Layer 6 of a small transformer language model trained on English Wikipedia (11 layers, counted from 0, width 128).
In attention head 0, each number of a token's query is one row of weights dot the token's vector x. The head spreads its attention over the tokens so far by the softmax of query dot key.

Query weights of the head. A number n stands for (n - 500) times 0.00037.
q0: 590,638,460,616,378,543,621,452,559,488,332,672,504,337,408,438,695,638,609,294,366,606,339,524,493,583,619,320,595,613,575,326,340,530,645,362,497,361,317,610,490,603,430,238,400,689,671,468,427,659,652,395,614,578,663,533,677,592,327,476,490,450,552,562,360,356,379,481,420,342,617,505,643,456,470,830,564,335,458,538,403,760,502,461,627,490,532,483,521,589,565,444,502,568,424,487,594,269,460,413,550,561,361,449,550,449,517,578,553,319,413,389,299,543,527,481,538,354,657,595,553,481,516,450,623,701,318,524
q1: 290,457,410,368,525,535,366,401,346,699,437,594,606,473,416,697,406,467,520,486,335,563,684,528,429,428,535,728,651,321,310,270,468,477,629,366,407,348,728,349,644,625,539,705,548,495,447,594,348,396,340,512,397,448,579,411,791,400,747,277,370,491,788,636,595,307,547,458,557,572,365,454,597,565,469,520,660,312,567,356,449,780,436,397,92,187,203,432,563,452,659,403,615,695,464,466,545,844,426,545,371,532,608,350,472,754,633,265,514,670,558,560,512,869,421,371,375,727,503,489,505,644,626,450,385,425,579,560
q2: 586,472,596,268,436,536,727,228,439,651,471,560,571,568,525,517,455,677,618,329,646,603,555,468,564,419,366,335,559,382,432,601,441,482,218,565,371,521,500,560,410,651,636,469,301,468,726,495,527,475,544,544,664,460,570,504,559,608,280,595,394,727,351,532,537,426,567,529,488,578,524,528,607,465,439,428,315,381,558,568,470,473,396,528,412,515,628,609,343,465,447,529,387,650,532,715,517,403,479,440,359,438,548,629,480,513,541,472,641,275,615,541,522,495,584,589,310,384,568,562,480,551,618,468,490,433,415,564
q3: 429,558,345,483,519,499,483,511,445,299,639,593,512,736,344,465,567,593,484,379,601,433,700,293,594,470,579,531,500,507,590,293,501,537,603,469,627,360,518,294,487,665,681,472,311,455,629,328,483,438,483,605,703,584,496,378,503,561,639,351,502,348,526,475,368,532,337,451,370,434,606,457,602,603,296,705,396,710,554,479,783,525,543,654,476,400,736,599,303,407,555,499,753,392,523,580,494,150,418,944,388,520,351,721,392,669,264,478,586,509,460,692,568,448,493,425,650,546,597,494,509,426,401,340,519,490,262,367
q4: 569,464,422,379,481,471,289,596,531,496,506,422,529,440,521,637,349,595,763,558,500,566,581,788,567,488,336,466,456,493,517,540,632,531,507,605,533,332,684,343,647,485,588,516,479,369,448,341,432,494,729,644,491,582,560,318,475,571,625,641,391,502,313,507,365,471,507,623,352,538,431,452,570,481,530,606,368,420,264,348,322,605,676,288,587,484,455,611,367,611,566,676,477,604,397,436,555,640,470,674,431,328,448,464,318,434,530,382,424,659,467,623,511,520,606,512,758,434,364,580,479,421,591,501,394,622,534,426
q5: 444,668,408,476,680,658,462,367,316,652,496,581,646,241,420,724,687,549,506,494,542,426,641,511,547,546,250,261,824,301,485,397,608,448,470,390,535,480,452,377,434,506,428,442,480,358,559,509,406,449,567,477,621,461,429,649,808,349,405,390,430,572,654,571,591,355,383,576,538,478,261,631,523,712,351,523,405,386,558,549,444,531,283,509,634,442,377,262,530,621,317,620,378,674,235,622,494,639,609,580,386,467,630,474,437,605,686,486,517,510,536,308,478,517,702,663,352,387,688,591,488,457,682,476,305,704,569,558
q6: 573,245,395,589,562,561,511,557,336,490,628,337,498,223,634,575,530,459,425,734,485,368,591,535,473,485,753,615,509,380,428,445,530,559,571,521,690,431,522,533,560,426,299,580,330,448,490,535,499,342,489,597,518,293,468,527,615,732,417,368,510,426,684,450,514,497,425,397,590,484,423,464,531,595,489,285,687,501,525,470,690,278,556,189,398,382,286,330,578,582,510,304,599,368,654,488,528,565,344,508,520,382,710,537,534,788,601,370,497,570,431,547,380,643,560,346,559,725,475,308,381,502,452,593,521,672,478,623
q7: 372,363,449,549,624,696,313,537,480,666,479,429,578,648,322,382,362,460,193,553,206,370,548,310,510,543,617,680,513,260,562,467,236,474,596,679,479,721,287,502,521,338,306,374,582,484,275,378,579,548,378,402,400,479,344,592,570,538,454,676,513,378,733,567,397,566,616,547,393,611,527,756,588,535,719,448,482,256,488,541,467,478,637,491,464,568,580,384,347,547,713,567,619,516,358,503,575,514,507,532,774,620,717,226,455,596,466,481,416,791,353,412,538,478,537,457,630,386,643,572,369,474,553,737,498,464,540,524
q8: 592,512,379,468,424,362,440,394,382,471,340,467,336,409,419,314,677,566,526,401,693,536,654,560,392,403,504,594,517,498,488,643,468,549,256,467,657,534,481,442,459,496,402,549,497,523,553,488,499,566,580,482,831,473,545,527,432,426,504,660,560,491,451,535,511,365,354,425,520,549,476,811,622,432,509,454,418,347,491,459,676,660,573,314,596,584,728,494,666,566,646,500,374,588,602,418,671,363,393,319,304,437,356,746,505,659,514,762,660,411,567,584,474,351,569,617,436,366,436,521,386,536,497,278,585,336,334,591
q9: 508,615,541,453,390,609,468,612,572,320,462,560,439,418,815,373,283,584,353,626,366,558,418,579,443,394,745,637,382,336,507,430,373,663,533,415,383,560,521,553,574,396,328,498,580,401,543,593,574,502,407,441,361,225,685,556,692,513,439,465,633,677,541,497,414,358,693,786,643,367,435,488,232,630,757,486,578,468,492,530,335,569,714,267,534,422,573,408,460,345,322,690,477,480,396,339,367,620,402,392,488,648,451,309,412,517,566,490,306,530,437,523,405,537,581,513,468,698,424,432,374,388,580,805,485,648,687,521
q10: 738,203,541,409,445,351,513,517,556,494,484,308,417,579,615,519,533,619,373,567,474,394,227,495,475,508,481,484,511,647,541,494,607,568,630,510,656,580,535,543,427,522,429,529,562,651,571,439,534,417,734,603,496,320,529,519,440,577,321,565,433,473,469,400,320,642,497,393,522,503,497,335,420,461,600,381,569,573,357,538,328,533,464,479,581,491,504,486,484,611,459,373,533,499,503,515,575,544,404,436,481,483,421,613,401,567,442,493,385,742,441,679,571,590,573,467,574,568,396,671,548,491,501,492,422,682,344,432
q11: 577,447,385,392,509,379,508,450,491,607,255,337,593,435,419,631,556,554,466,621,765,288,527,567,535,481,656,439,653,357,482,583,286,640,544,381,670,433,414,559,576,414,376,413,503,521,408,406,369,585,458,695,561,456,464,425,448,406,629,619,653,535,674,721,501,479,552,722,338,391,468,520,647,373,447,663,590,464,261,630,658,503,571,506,563,439,511,458,331,529,505,370,427,556,298,486,542,639,661,690,418,442,554,231,573,648,481,427,383,428,482,553,443,465,283,604,790,514,619,480,534,539,409,435,794,311,384,429
q12: 544,484,306,564,446,499,621,455,687,506,474,359,287,490,540,492,429,674,569,590,499,397,295,601,636,496,408,561,324,389,510,408,505,625,683,648,461,529,472,601,309,482,603,362,694,556,581,568,443,552,509,553,533,439,359,565,368,578,517,554,408,553,434,484,438,465,521,345,603,510,289,575,559,530,424,368,574,725,621,621,495,386,454,336,497,410,297,422,487,636,280,350,606,550,462,692,331,427,460,495,719,344,512,406,684,409,511,723,517,397,426,367,487,333,580,394,436,592,462,549,542,503,383,526,687,645,585,505
q13: 737,761,611,432,672,539,556,510,640,539,396,550,410,593,189,617,384,493,486,404,305,371,603,555,713,472,458,458,624,492,301,530,551,487,689,482,437,584,536,400,576,453,570,388,655,505,451,583,389,505,413,524,454,657,398,556,383,417,378,558,389,457,514,643,374,574,519,387,401,585,423,519,721,382,470,497,537,455,514,622,492,565,729,529,311,386,591,357,522,573,579,633,312,550,426,611,422,814,547,573,608,514,468,341,580,375,591,511,343,593,720,318,476,245,280,629,682,401,518,515,565,455,763,441,468,197,357,482
q14: 666,574,556,519,569,409,518,413,685,618,548,589,469,659,273,495,507,457,369,501,617,569,546,458,457,574,529,530,620,644,447,461,341,517,742,355,594,427,530,528,485,517,501,415,337,474,420,663,647,382,573,378,531,490,400,483,307,477,394,578,580,548,459,553,416,633,678,738,524,624,429,538,689,531,489,505,463,502,433,472,640,663,431,590,440,441,686,608,355,618,399,446,537,691,365,645,537,315,692,458,533,604,278,709,600,381,514,589,374,366,443,360,466,321,563,382,485,430,567,199,512,521,526,243,285,346,350,421
q15: 418,399,418,600,649,411,563,354,626,527,792,596,518,606,741,613,630,534,588,380,831,421,342,339,386,595,461,295,439,582,423,328,492,217,623,461,552,448,535,450,504,538,460,456,440,643,536,471,504,423,625,443,641,369,296,538,455,446,523,604,528,296,497,416,483,680,582,361,375,495,489,602,689,482,554,584,563,528,365,504,487,418,549,492,496,609,546,476,490,423,447,589,673,513,632,592,626,266,578,484,448,537,594,606,637,392,503,534,471,344,454,413,426,223,554,671,454,584,375,434,493,601,473,399,718,393,403,369
q16: 475,408,567,371,371,545,593,326,637,549,546,429,601,573,488,578,470,619,436,385,723,416,637,330,680,487,452,666,581,429,318,528,638,398,545,661,648,452,665,714,611,573,598,497,515,471,503,411,458,638,479,384,457,374,528,518,434,407,384,418,558,421,334,600,522,532,365,486,449,531,664,505,588,536,582,385,428,446,478,602,353,390,455,649,659,684,587,526,555,504,560,449,376,384,602,472,475,273,505,660,323,414,512,562,711,597,303,586,679,210,271,524,556,322,625,521,624,492,534,491,500,463,566,439,550,351,454,333
q17: 423,377,616,567,629,596,535,515,403,537,590,352,670,476,518,673,484,348,410,470,437,471,676,555,597,377,454,647,471,243,495,583,571,627,452,603,323,406,537,467,710,504,504,669,556,385,423,423,263,259,439,446,330,555,494,560,342,546,554,409,336,744,550,572,728,486,483,395,568,534,478,509,475,626,183,387,337,583,638,315,293,564,625,420,660,692,414,615,592,550,613,546,357,203,527,608,541,378,285,508,614,651,582,354,527,551,328,460,567,620,522,488,635,387,537,544,526,442,540,728,452,491,447,592,542,382,412,428
q18: 640,424,487,625,320,418,485,648,501,457,485,544,415,514,466,514,431,491,507,371,623,530,377,678,482,484,387,404,288,454,362,633,330,380,444,728,643,607,409,561,421,426,486,466,430,577,403,353,550,530,584,589,621,515,399,534,563,577,609,549,636,469,411,466,211,445,339,499,411,507,656,477,695,579,612,341,673,460,731,558,499,24,619,326,368,448,740,737,628,535,517,504,600,508,357,421,726,474,537,380,568,546,543,438,583,265,380,688,821,549,540,506,422,583,605,611,312,432,475,347,746,338,391,462,698,432,673,441
q19: 555,414,438,383,497,563,531,473,495,467,615,260,536,377,392,563,629,719,224,519,472,351,575,277,465,600,657,679,533,455,497,258,449,667,623,650,447,517,529,537,312,464,559,529,587,589,416,553,504,198,679,645,419,494,504,451,478,550,517,586,595,584,710,703,601,415,359,351,463,708,407,705,546,577,428,663,619,576,372,429,464,471,644,604,415,452,474,355,467,375,413,410,430,544,463,430,486,506,610,520,378,362,574,370,402,541,497,494,398,563,553,547,522,374,500,613,683,587,645,593,250,579,503,453,379,509,199,608
q20: 598,559,453,502,590,591,507,408,699,458,252,593,295,499,446,587,699,493,614,357,637,818,221,544,546,475,447,506,449,599,445,686,595,561,528,421,698,573,351,436,470,516,422,152,380,688,477,477,609,578,336,496,834,390,457,292,491,454,361,531,592,571,448,428,362,484,562,527,419,500,583,509,364,516,523,597,506,310,354,704,543,600,342,544,565,511,514,524,387,486,419,380,439,677,506,508,587,440,641,404,403,528,295,594,668,487,573,522,590,228,349,719,664,425,505,429,490,424,627,166,503,440,395,443,609,552,555,573
q21: 589,807,578,706,489,435,640,402,519,250,266,380,337,494,377,473,537,632,641,372,657,461,637,417,431,286,491,446,258,806,562,619,482,408,541,438,474,460,450,568,541,641,453,327,616,537,370,523,636,749,385,438,506,567,746,456,196,481,407,546,346,516,396,383,579,762,531,676,477,469,735,389,581,320,435,382,217,594,584,688,762,474,409,727,608,637,757,788,302,422,474,595,494,458,719,580,401,312,503,420,356,502,400,622,659,302,455,690,463,195,411,674,662,142,440,490,531,476,538,551,605,556,445,334,592,364,354,376
q22: 614,561,579,474,536,520,506,579,574,312,280,418,476,535,487,568,537,480,593,448,494,460,461,408,491,534,330,219,530,847,652,539,291,570,458,412,551,634,407,406,368,571,693,354,702,479,553,366,450,538,576,647,484,495,746,617,180,625,575,471,619,612,561,545,522,603,328,514,502,428,362,599,440,555,691,465,381,577,234,436,570,428,268,588,778,559,376,595,353,602,470,394,468,424,665,531,607,328,327,475,533,342,531,564,356,584,447,678,509,565,327,509,686,303,412,458,356,622,459,488,476,652,424,549,492,771,647,480
q23: 336,288,604,439,455,558,390,565,498,525,600,472,672,508,556,366,278,602,207,659,549,428,737,501,350,514,544,843,189,547,551,499,438,500,590,536,516,456,416,464,660,600,388,577,665,389,467,549,372,602,414,606,189,163,507,541,578,505,520,474,427,389,676,607,514,468,477,532,473,571,507,401,290,502,432,540,920,548,531,350,483,528,507,527,448,614,271,506,569,297,420,308,660,387,458,454,407,546,487,417,732,379,521,341,453,686,620,525,538,629,212,642,536,777,567,377,256,688,433,466,361,743,422,677,616,517,507,611
q24: 370,711,434,402,456,557,362,588,274,622,614,621,441,460,207,496,657,64,349,695,397,604,589,494,615,526,507,494,577,263,482,429,608,588,406,578,540,680,492,522,376,439,354,895,504,372,657,580,433,294,404,454,665,518,353,433,855,393,479,397,397,669,799,594,648,449,462,554,661,601,268,558,345,621,340,564,643,151,733,278,431,676,547,360,421,360,222,310,617,508,583,607,445,463,250,686,592,888,502,629,601,671,313,371,245,685,658,294,593,610,625,511,391,729,405,417,424,573,485,466,301,526,521,612,308,278,320,724
q25: 594,465,420,579,316,465,614,527,674,558,487,383,458,705,501,605,335,482,435,357,476,644,424,492,578,556,636,535,438,495,242,479,393,405,621,692,380,535,687,599,452,533,559,455,580,540,537,632,531,487,598,665,457,269,494,392,618,672,488,425,335,472,485,538,369,404,546,484,523,425,647,360,778,385,562,277,634,628,537,571,600,567,528,572,374,430,663,540,643,403,473,736,427,425,562,600,400,549,620,309,461,477,557,426,550,392,510,455,508,552,573,525,481,402,508,505,419,448,474,335,501,547,281,408,543,358,510,372
q26: 523,737,498,588,563,575,436,479,438,529,443,518,500,647,333,285,492,543,374,452,580,669,555,476,455,477,626,492,465,346,555,503,545,593,420,493,370,348,550,653,333,453,584,354,455,560,656,562,449,615,555,427,572,542,572,380,512,610,670,565,554,585,589,699,445,516,507,481,591,574,485,908,542,425,497,683,637,541,323,510,386,399,287,618,479,325,553,672,435,473,479,518,506,537,372,527,543,451,480,535,373,597,325,382,550,379,426,666,477,518,332,492,475,340,300,377,538,261,640,406,673,418,682,495,448,451,501,619
q27: 595,505,330,554,532,748,695,518,662,412,610,423,561,527,727,534,581,610,557,327,511,433,122,611,564,428,398,429,483,454,572,575,517,507,727,548,633,706,543,439,588,503,535,384,383,472,501,268,750,392,699,457,741,332,221,395,228,682,559,655,397,530,367,303,461,598,552,380,376,395,656,366,430,453,504,364,311,383,418,668,602,372,687,535,536,809,552,601,466,624,429,681,603,621,530,420,509,495,459,419,412,627,605,559,523,547,247,632,389,440,434,432,541,432,479,422,603,499,503,579,485,502,294,356,591,500,391,242
q28: 414,667,635,450,313,482,658,451,629,453,756,683,410,780,692,497,339,590,280,183,393,400,164,275,618,363,513,579,524,503,454,751,560,640,418,475,531,676,581,363,479,466,525,686,455,448,466,571,562,357,434,364,560,565,518,428,678,305,498,510,587,543,412,448,439,604,566,344,536,466,753,556,409,547,486,602,495,380,564,515,296,601,423,576,525,425,647,567,715,464,530,727,551,602,645,309,399,564,172,514,451,901,316,629,300,532,419,561,548,509,439,409,406,581,488,406,526,507,419,638,425,477,334,630,401,354,708,385
q29: 652,343,717,595,452,180,450,560,527,495,351,403,468,739,390,679,487,687,723,569,409,445,588,227,655,461,584,499,396,329,500,315,368,462,595,638,571,376,507,484,542,306,500,503,344,533,314,416,471,752,397,285,438,231,703,507,481,556,444,475,532,415,418,564,642,538,729,611,340,526,612,585,419,504,781,332,500,529,373,652,371,341,699,550,495,517,608,477,452,374,606,603,365,484,464,497,443,470,547,511,788,394,553,380,531,414,548,401,609,486,427,711,496,415,609,545,497,400,386,615,381,361,503,772,530,575,550,565
q30: 476,505,473,661,515,480,439,491,508,363,519,521,525,365,677,462,556,505,839,365,453,686,301,300,454,484,453,382,302,674,723,433,561,427,435,284,508,585,244,612,539,467,567,591,525,425,624,291,635,476,451,454,563,453,425,736,478,564,575,503,581,488,278,310,496,567,293,347,452,345,624,517,434,654,548,422,331,536,640,582,588,457,353,534,601,585,393,653,567,360,421,588,578,386,441,499,539,376,345,388,614,400,502,575,551,357,361,607,696,317,356,745,617,535,705,443,511,623,499,536,518,575,339,621,652,656,756,216
q31: 551,522,253,436,699,422,472,400,435,289,490,358,423,504,527,730,405,425,631,405,599,428,251,444,454,341,429,528,366,555,584,798,699,522,471,366,497,437,552,698,592,617,667,559,492,579,642,477,557,239,646,514,681,625,303,348,498,345,757,617,539,530,324,302,611,703,449,543,554,541,267,313,688,464,609,312,300,488,477,707,655,531,546,419,483,421,566,776,505,570,468,503,474,627,578,553,551,509,523,445,381,547,350,595,626,557,397,550,482,467,651,637,407,371,462,505,633,336,196,683,620,427,557,344,489,450,368,358

Each question shows a short text with each token's key, already scaled and adjusted for position as the last token sees it. A number n stands for (n - 500) times 0.002.

Then comes the last token's vector x. A number n stands for (n - 500) times 0.015.

0 "ag": 497,614,491,391,466,657,653,377,477,537,448,487,533,482,425,467,547,519,454,500,462,365,446,540,670,386,492,498,273,408,510,426
1 "ent ": 526,771,456,350,468,712,684,416,447,478,541,593,443,502,419,514,512,494,414,544,402,325,502,620,803,388,476,506,370,205,560,471
2 "in ": 450,721,536,496,522,660,647,460,434,433,444,594,451,606,451,549,455,519,413,596,451,320,461,464,855,378,488,474,306,157,585,545
3 "19": 515,635,578,469,469,763,667,522,534,468,403,415,440,539,478,585,462,521,397,543,453,258,387,607,763,429,454,506,433,200,671,447
4 "7": 577,715,549,399,526,733,721,563,485,449,379,473,439,439,541,647,455,469,361,565,511,267,390,649,708,496,368,462,404,277,668,380
5 "4 ": 526,727,517,338,509,749,699,559,505,451,459,539,395,489,406,609,443,430,368,469,448,312,359,575,775,455,469,525,346,249,615,454
6 "with ": 524,699,578,518,494,661,664,435,396,399,529,681,478,531,413,619,485,427,332,468,499,355,425,444,731,448,437,422,374,82,605,487
x: 599,624,436,491,569,603,671,406,434,463,618,570,374,226,601,499,621,572,661,422,802,662,587,547,467,372,426,269,581,645,595,357,471,672,430,590,317,412,538,432,396,630,481,429,419,534,556,509,425,669,420,415,630,414,581,704,528,397,485,564,565,632,396,433,423,389,552,475,484,445,411,622,484,458,501,496,344,524,436,546,654,340,498,424,563,554,219,566,428,628,376,324,406,484,354,627,633,319,404,563,242,515,509,680,645,397,511,733,438,357,505,532,673,323,548,503,347,514,641,546,463,473,667,302,571,575,444,400
Which token does the last token look at most? 6 "with "

0 "p": 505,612,494,435,459,661,692,356,505,530,471,503,537,491,431,452,524,581,455,508,471,355,405,511,658,401,484,466,254,403,506,433
1 "en": 453,639,433,515,477,703,604,417,420,589,447,409,440,531,423,598,381,659,413,628,408,281,462,662,736,351,454,389,376,310,476,448
2 "ed ": 450,715,462,427,448,746,655,364,439,373,520,581,424,552,478,557,390,516,389,573,375,385,367,539,788,309,484,443,358,231,558,444
3 "d": 584,753,469,513,532,570,772,361,339,445,511,508,457,583,415,434,456,475,381,561,322,294,438,608,658,312,460,443,410,336,511,514
4 "ur": 464,670,460,451,397,625,781,417,390,551,487,436,420,546,447,506,436,464,375,461,429,318,515,642,792,468,397,428,385,284,570,463
5 "ing ": 445,695,487,456,432,675,684,402,441,326,478,516,472,528,542,638,564,504,383,447,429,312,478,492,821,420,410,426,356,217,639,521
6 "the ": 443,698,490,511,493,688,646,379,374,425,475,542,526,571,445,531,528,621,302,529,453,302,393,373,798,388,463,480,383,237,602,411
x: 467,415,406,418,586,508,623,466,506,469,495,593,567,365,554,519,648,480,795,418,795,564,587,404,466,396,323,319,593,645,553,552,408,568,337,610,427,339,606,571,382,602,537,428,304,585,535,551,477,616,402,407,501,464,646,640,504,447,610,599,531,562,423,464,659,448,506,474,647,442,249,613,604,516,550,389,342,536,616,535,526,259,366,371,531,610,390,504,478,607,564,491,464,512,631,627,541,213,464,509,282,446,511,689,493,558,485,635,662,296,578,469,623,453,594,556,248,515,437,384,395,518,440,165,681,493,581,446
Which two tokens does the last token look at most, in order? 5 "ing ", 0 "p"

0 "f": 486,605,479,408,451,637,684,373,497,531,455,501,547,480,470,476,513,569,418,483,483,340,427,549,667,407,480,496,292,415,488,438
1 "a": 494,627,454,436,543,671,646,413,429,526,527,507,409,432,432,544,294,558,276,552,429,383,378,635,826,376,309,516,374,400,454,411
2 "ther ": 482,680,432,371,501,737,719,399,431,440,568,529,511,436,498,507,366,472,343,541,494,409,421,531,876,353,382,504,311,221,528,449
3 "is ": 491,649,605,488,412,714,702,425,466,447,488,544,564,519,365,568,431,521,384,650,593,404,420,463,798,444,476,420,396,159,492,570
4 "de": 481,569,469,305,495,626,893,481,467,594,488,503,526,615,452,460,358,434,470,548,487,321,461,626,642,415,414,374,448,348,523,539
5 "ad": 450,657,444,494,594,603,801,462,433,535,486,517,453,594,444,454,334,433,447,444,429,290,501,732,715,432,301,406,440,330,549,559
6 "-": 493,637,394,521,422,644,805,488,586,564,456,524,462,588,436,526,470,506,358,529,434,367,453,562,641,419,373,407,472,307,524,510
x: 395,301,392,526,489,348,607,641,537,457,419,421,325,445,766,539,490,501,595,560,586,550,631,601,472,337,391,515,543,613,620,716,611,616,436,528,427,625,563,545,480,570,479,304,429,471,372,718,492,665,525,436,518,464,673,533,607,475,616,579,379,633,518,324,597,422,414,337,711,351,465,507,474,598,429,441,336,446,587,612,599,393,391,470,340,675,397,422,536,557,412,381,497,406,533,768,519,192,582,470,333,528,444,744,512,346,364,655,489,367,555,530,547,262,753,421,483,507,432,556,411,523,479,278,683,491,514,538
Which token does the last token look at most, and with what share of its attention? 3 "is ", with about 40%

0 "==": 461,635,533,387,506,664,682,373,495,509,452,518,578,565,497,523,535,551,437,525,511,323,409,513,678,418,473,510,219,365,425,424
1 " ": 335,545,417,381,645,592,648,354,495,437,543,588,591,667,569,821,462,586,510,626,365,257,295,418,697,646,458,470,273,195,393,579
2 "R": 556,595,512,392,487,724,748,462,415,465,502,512,529,645,421,492,460,615,368,562,370,250,398,559,697,457,591,372,281,359,420,437
3 "e": 602,430,440,516,438,688,750,483,473,482,567,425,512,678,417,540,447,554,390,546,450,252,465,601,603,406,367,323,287,406,508,486
4 "ac": 515,530,496,534,524,601,617,544,494,311,561,412,406,562,318,466,401,576,366,486,453,273,467,576,533,452,428,327,324,468,470,529
5 "tion": 513,676,464,458,432,740,685,451,449,375,525,531,495,541,379,503,530,511,428,538,407,232,528,550,528,425,341,351,348,345,335,445
6 "s ": 460,637,463,516,490,749,697,398,427,407,506,541,471,635,396,547,501,622,368,585,346,286,479,590,626,385,387,459,299,289,365,472
x: 751,400,399,402,547,354,459,566,512,410,542,313,475,268,587,516,603,606,704,454,595,580,568,642,460,329,474,232,417,666,402,400,583,555,511,545,515,551,728,657,561,450,647,330,438,677,590,666,530,601,636,441,632,582,576,569,255,394,584,554,387,582,356,450,440,467,503,514,631,371,465,535,468,368,471,274,446,597,407,642,526,426,530,368,510,514,656,527,421,483,569,299,425,408,608,828,514,417,582,560,240,472,514,527,550,449,376,634,571,252,724,509,592,310,628,454,423,401,423,568,487,522,579,228,640,599,506,432
Which two tokens does the last token look at most, in order? 1 " ", 0 "=="

0 "e": 489,615,471,409,476,657,689,383,502,535,453,488,567,504,442,461,536,537,443,499,490,350,439,558,683,414,465,470,253,416,511,432
1 "z": 485,640,413,388,552,700,735,523,447,481,586,507,424,468,251,526,476,515,406,587,415,312,521,597,733,416,446,450,271,346,472,322
2 "u": 555,688,385,355,458,714,741,406,441,580,568,614,376,446,276,469,460,573,397,602,344,346,455,586,769,420,454,439,336,346,391,351
3 "el": 553,671,553,413,515,767,761,482,369,543,520,530,423,481,380,478,374,616,355,552,376,275,575,584,764,534,422,439,443,364,407,417
4 "an ": 525,713,540,417,484,731,667,477,432,532,490,510,516,530,400,511,416,585,367,510,428,314,466,502,814,443,453,495,387,268,500,441
5 "a": 460,626,488,475,573,593,634,407,479,608,558,452,539,644,432,473,337,543,409,520,439,330,473,532,833,373,414,536,420,361,512,508
6 "u": 396,680,394,386,467,628,661,430,508,528,555,506,520,514,394,442,441,460,420,477,478,288,469,669,867,446,483,362,395,350,576,456
x: 475,353,313,526,467,586,529,375,503,296,287,400,355,554,625,532,518,527,652,480,615,633,417,433,575,464,225,557,782,722,614,515,475,651,516,405,537,455,546,588,383,592,451,511,527,460,400,623,504,549,419,382,665,579,685,565,541,464,562,437,277,434,418,427,428,311,461,472,572,531,191,655,193,592,565,424,549,426,617,780,439,449,452,484,510,607,150,334,438,537,424,495,371,608,567,734,567,497,491,504,525,465,388,617,539,405,532,671,562,344,627,603,523,419,747,536,350,549,412,658,643,654,420,400,500,413,571,278
Which token does the last token look at most, and with what share of its attention? 0 "e", with about 40%

0 ".": 466,637,514,396,479,652,713,420,503,542,434,480,556,489,456,500,546,562,427,524,462,373,404,539,687,395,491,446,262,411,517,428
1 "\n": 583,741,479,407,557,687,697,455,483,438,501,582,528,515,459,516,557,474,424,547,487,358,362,505,811,439,489,431,283,177,526,380
2 "| ": 573,748,557,573,575,750,604,350,539,306,481,592,496,493,550,646,497,498,354,645,469,311,318,321,737,397,581,463,325,76,477,432
3 "1": 514,785,493,494,483,716,617,408,450,421,510,444,454,541,536,571,405,516,256,556,582,299,326,646,695,418,632,469,339,241,579,475
4 "2 ": 552,777,477,482,475,766,646,397,531,361,443,469,456,533,461,565,460,495,219,574,367,334,350,673,744,474,608,514,250,251,646,416
5 "| ": 542,697,616,595,594,771,579,333,551,299,480,569,402,522,545,578,539,554,267,569,416,307,286,405,797,438,576,402,312,162,491,460
6 "1": 496,738,524,523,453,737,633,423,461,417,537,457,402,552,523,498,426,552,199,486,503,276,317,667,764,393,591,393,336,323,610,462
x: 416,551,478,498,502,483,509,347,263,509,361,424,436,413,581,476,642,561,550,590,607,676,697,337,473,434,314,582,420,527,638,507,510,695,362,551,469,320,565,716,519,646,565,471,464,409,485,543,400,531,328,427,318,636,606,680,386,611,536,489,174,629,540,422,590,434,387,686,567,590,277,634,595,383,409,460,371,498,708,685,613,367,343,576,482,561,264,552,510,596,455,290,415,401,574,802,560,342,554,545,506,438,458,507,583,525,475,724,595,305,571,523,696,318,638,466,459,412,537,479,550,400,486,235,615,458,486,478
Which two tokens does the last token look at most, in order? 5 "| ", 2 "| "

0 "h": 523,621,485,380,470,636,686,364,508,514,476,493,567,504,432,447,545,531,417,488,479,367,422,534,700,413,471,475,273,427,481,435
1 "ad ": 572,593,532,463,486,686,713,346,401,376,467,598,526,587,512,560,445,450,333,524,403,389,448,542,837,455,388,456,456,147,492,488
2 "als": 549,759,599,414,475,630,735,515,474,393,432,447,633,517,385,611,445,326,432,556,441,363,470,587,753,420,436,450,477,265,402,423
3 "o ": 528,624,536,414,505,701,727,502,498,413,470,574,557,638,358,585,468,438,405,552,464,349,479,567,782,399,492,387,422,113,478,469
4 "st": 538,581,385,353,496,652,770,447,373,426,511,337,584,546,409,429,375,572,435,614,544,363,339,643,780,437,522,409,428,344,415,544
5 "ol": 501,608,552,401,440,680,718,411,429,425,520,418,433,542,346,472,389,538,366,505,366,287,422,619,788,420,443,502,440,364,451,416
6 "en ": 483,682,577,443,472,726,705,412,482,403,442,438,543,579,455,564,374,557,303,539,453,374,400,609,867,402,490,527,397,238,546,481
x: 521,604,218,466,576,591,530,447,670,443,383,617,431,291,663,484,494,690,527,445,721,616,459,501,435,445,404,247,540,565,394,581,510,578,379,573,510,458,572,681,566,568,619,426,426,484,537,633,400,551,499,384,573,398,517,449,433,586,488,477,405,452,434,550,444,397,503,512,673,520,379,499,482,692,316,392,380,433,696,630,533,475,420,409,646,574,569,586,563,586,300,472,613,360,580,781,562,260,376,593,276,261,429,626,477,337,498,764,580,305,735,460,536,326,663,548,511,431,520,574,661,437,383,312,654,446,382,558
Which token does the last token look at most, and with what share of its attention? 1 "ad ", with about 40%

0 "c": 510,637,494,428,464,646,652,380,502,508,409,489,561,491,436,451,543,568,435,518,486,331,432,532,684,394,476,481,262,394,469,438
1 " ": 516,774,432,419,496,663,664,362,524,404,453,515,479,529,405,540,560,540,370,583,384,233,456,650,781,316,485,482,322,208,461,497
2 "R": 552,683,517,465,523,686,710,454,440,535,440,484,486,572,322,490,534,613,387,570,356,266,474,565,747,365,569,398,395,308,462,397
3 "ub": 563,539,533,482,480,643,619,440,363,577,530,529,387,537,304,443,548,491,435,506,358,249,468,555,711,452,490,307,361,338,604,387
4 "in ": 484,651,423,495,500,712,640,540,431,456,484,616,474,539,421,510,548,571,333,566,389,283,509,538,780,437,481,365,377,286,547,520
5 "| ": 520,726,622,600,621,718,664,406,571,393,489,627,483,522,497,604,544,498,357,623,427,319,346,332,817,393,587,476,438,116,552,567
6 "F": 444,660,457,437,438,653,649,421,422,562,484,578,451,408,439,612,429,584,299,526,433,288,435,581,790,353,619,502,469,266,523,461
x: 399,547,374,311,481,543,576,226,425,521,611,525,485,372,685,541,617,577,442,525,667,552,523,255,379,407,295,574,431,582,473,522,510,506,518,388,540,283,611,724,476,595,602,447,545,425,453,562,484,564,279,377,507,523,736,645,299,484,441,490,511,718,417,435,734,388,400,646,630,576,396,501,408,380,441,536,359,505,727,643,674,337,524,549,560,507,394,508,322,595,447,323,478,587,652,846,367,356,541,508,379,479,523,568,544,469,435,706,621,288,449,624,541,378,663,576,431,554,528,534,516,518,541,273,574,477,403,474
Which token does the last token look at most, and with what share of its attention? 5 "| ", with about 50%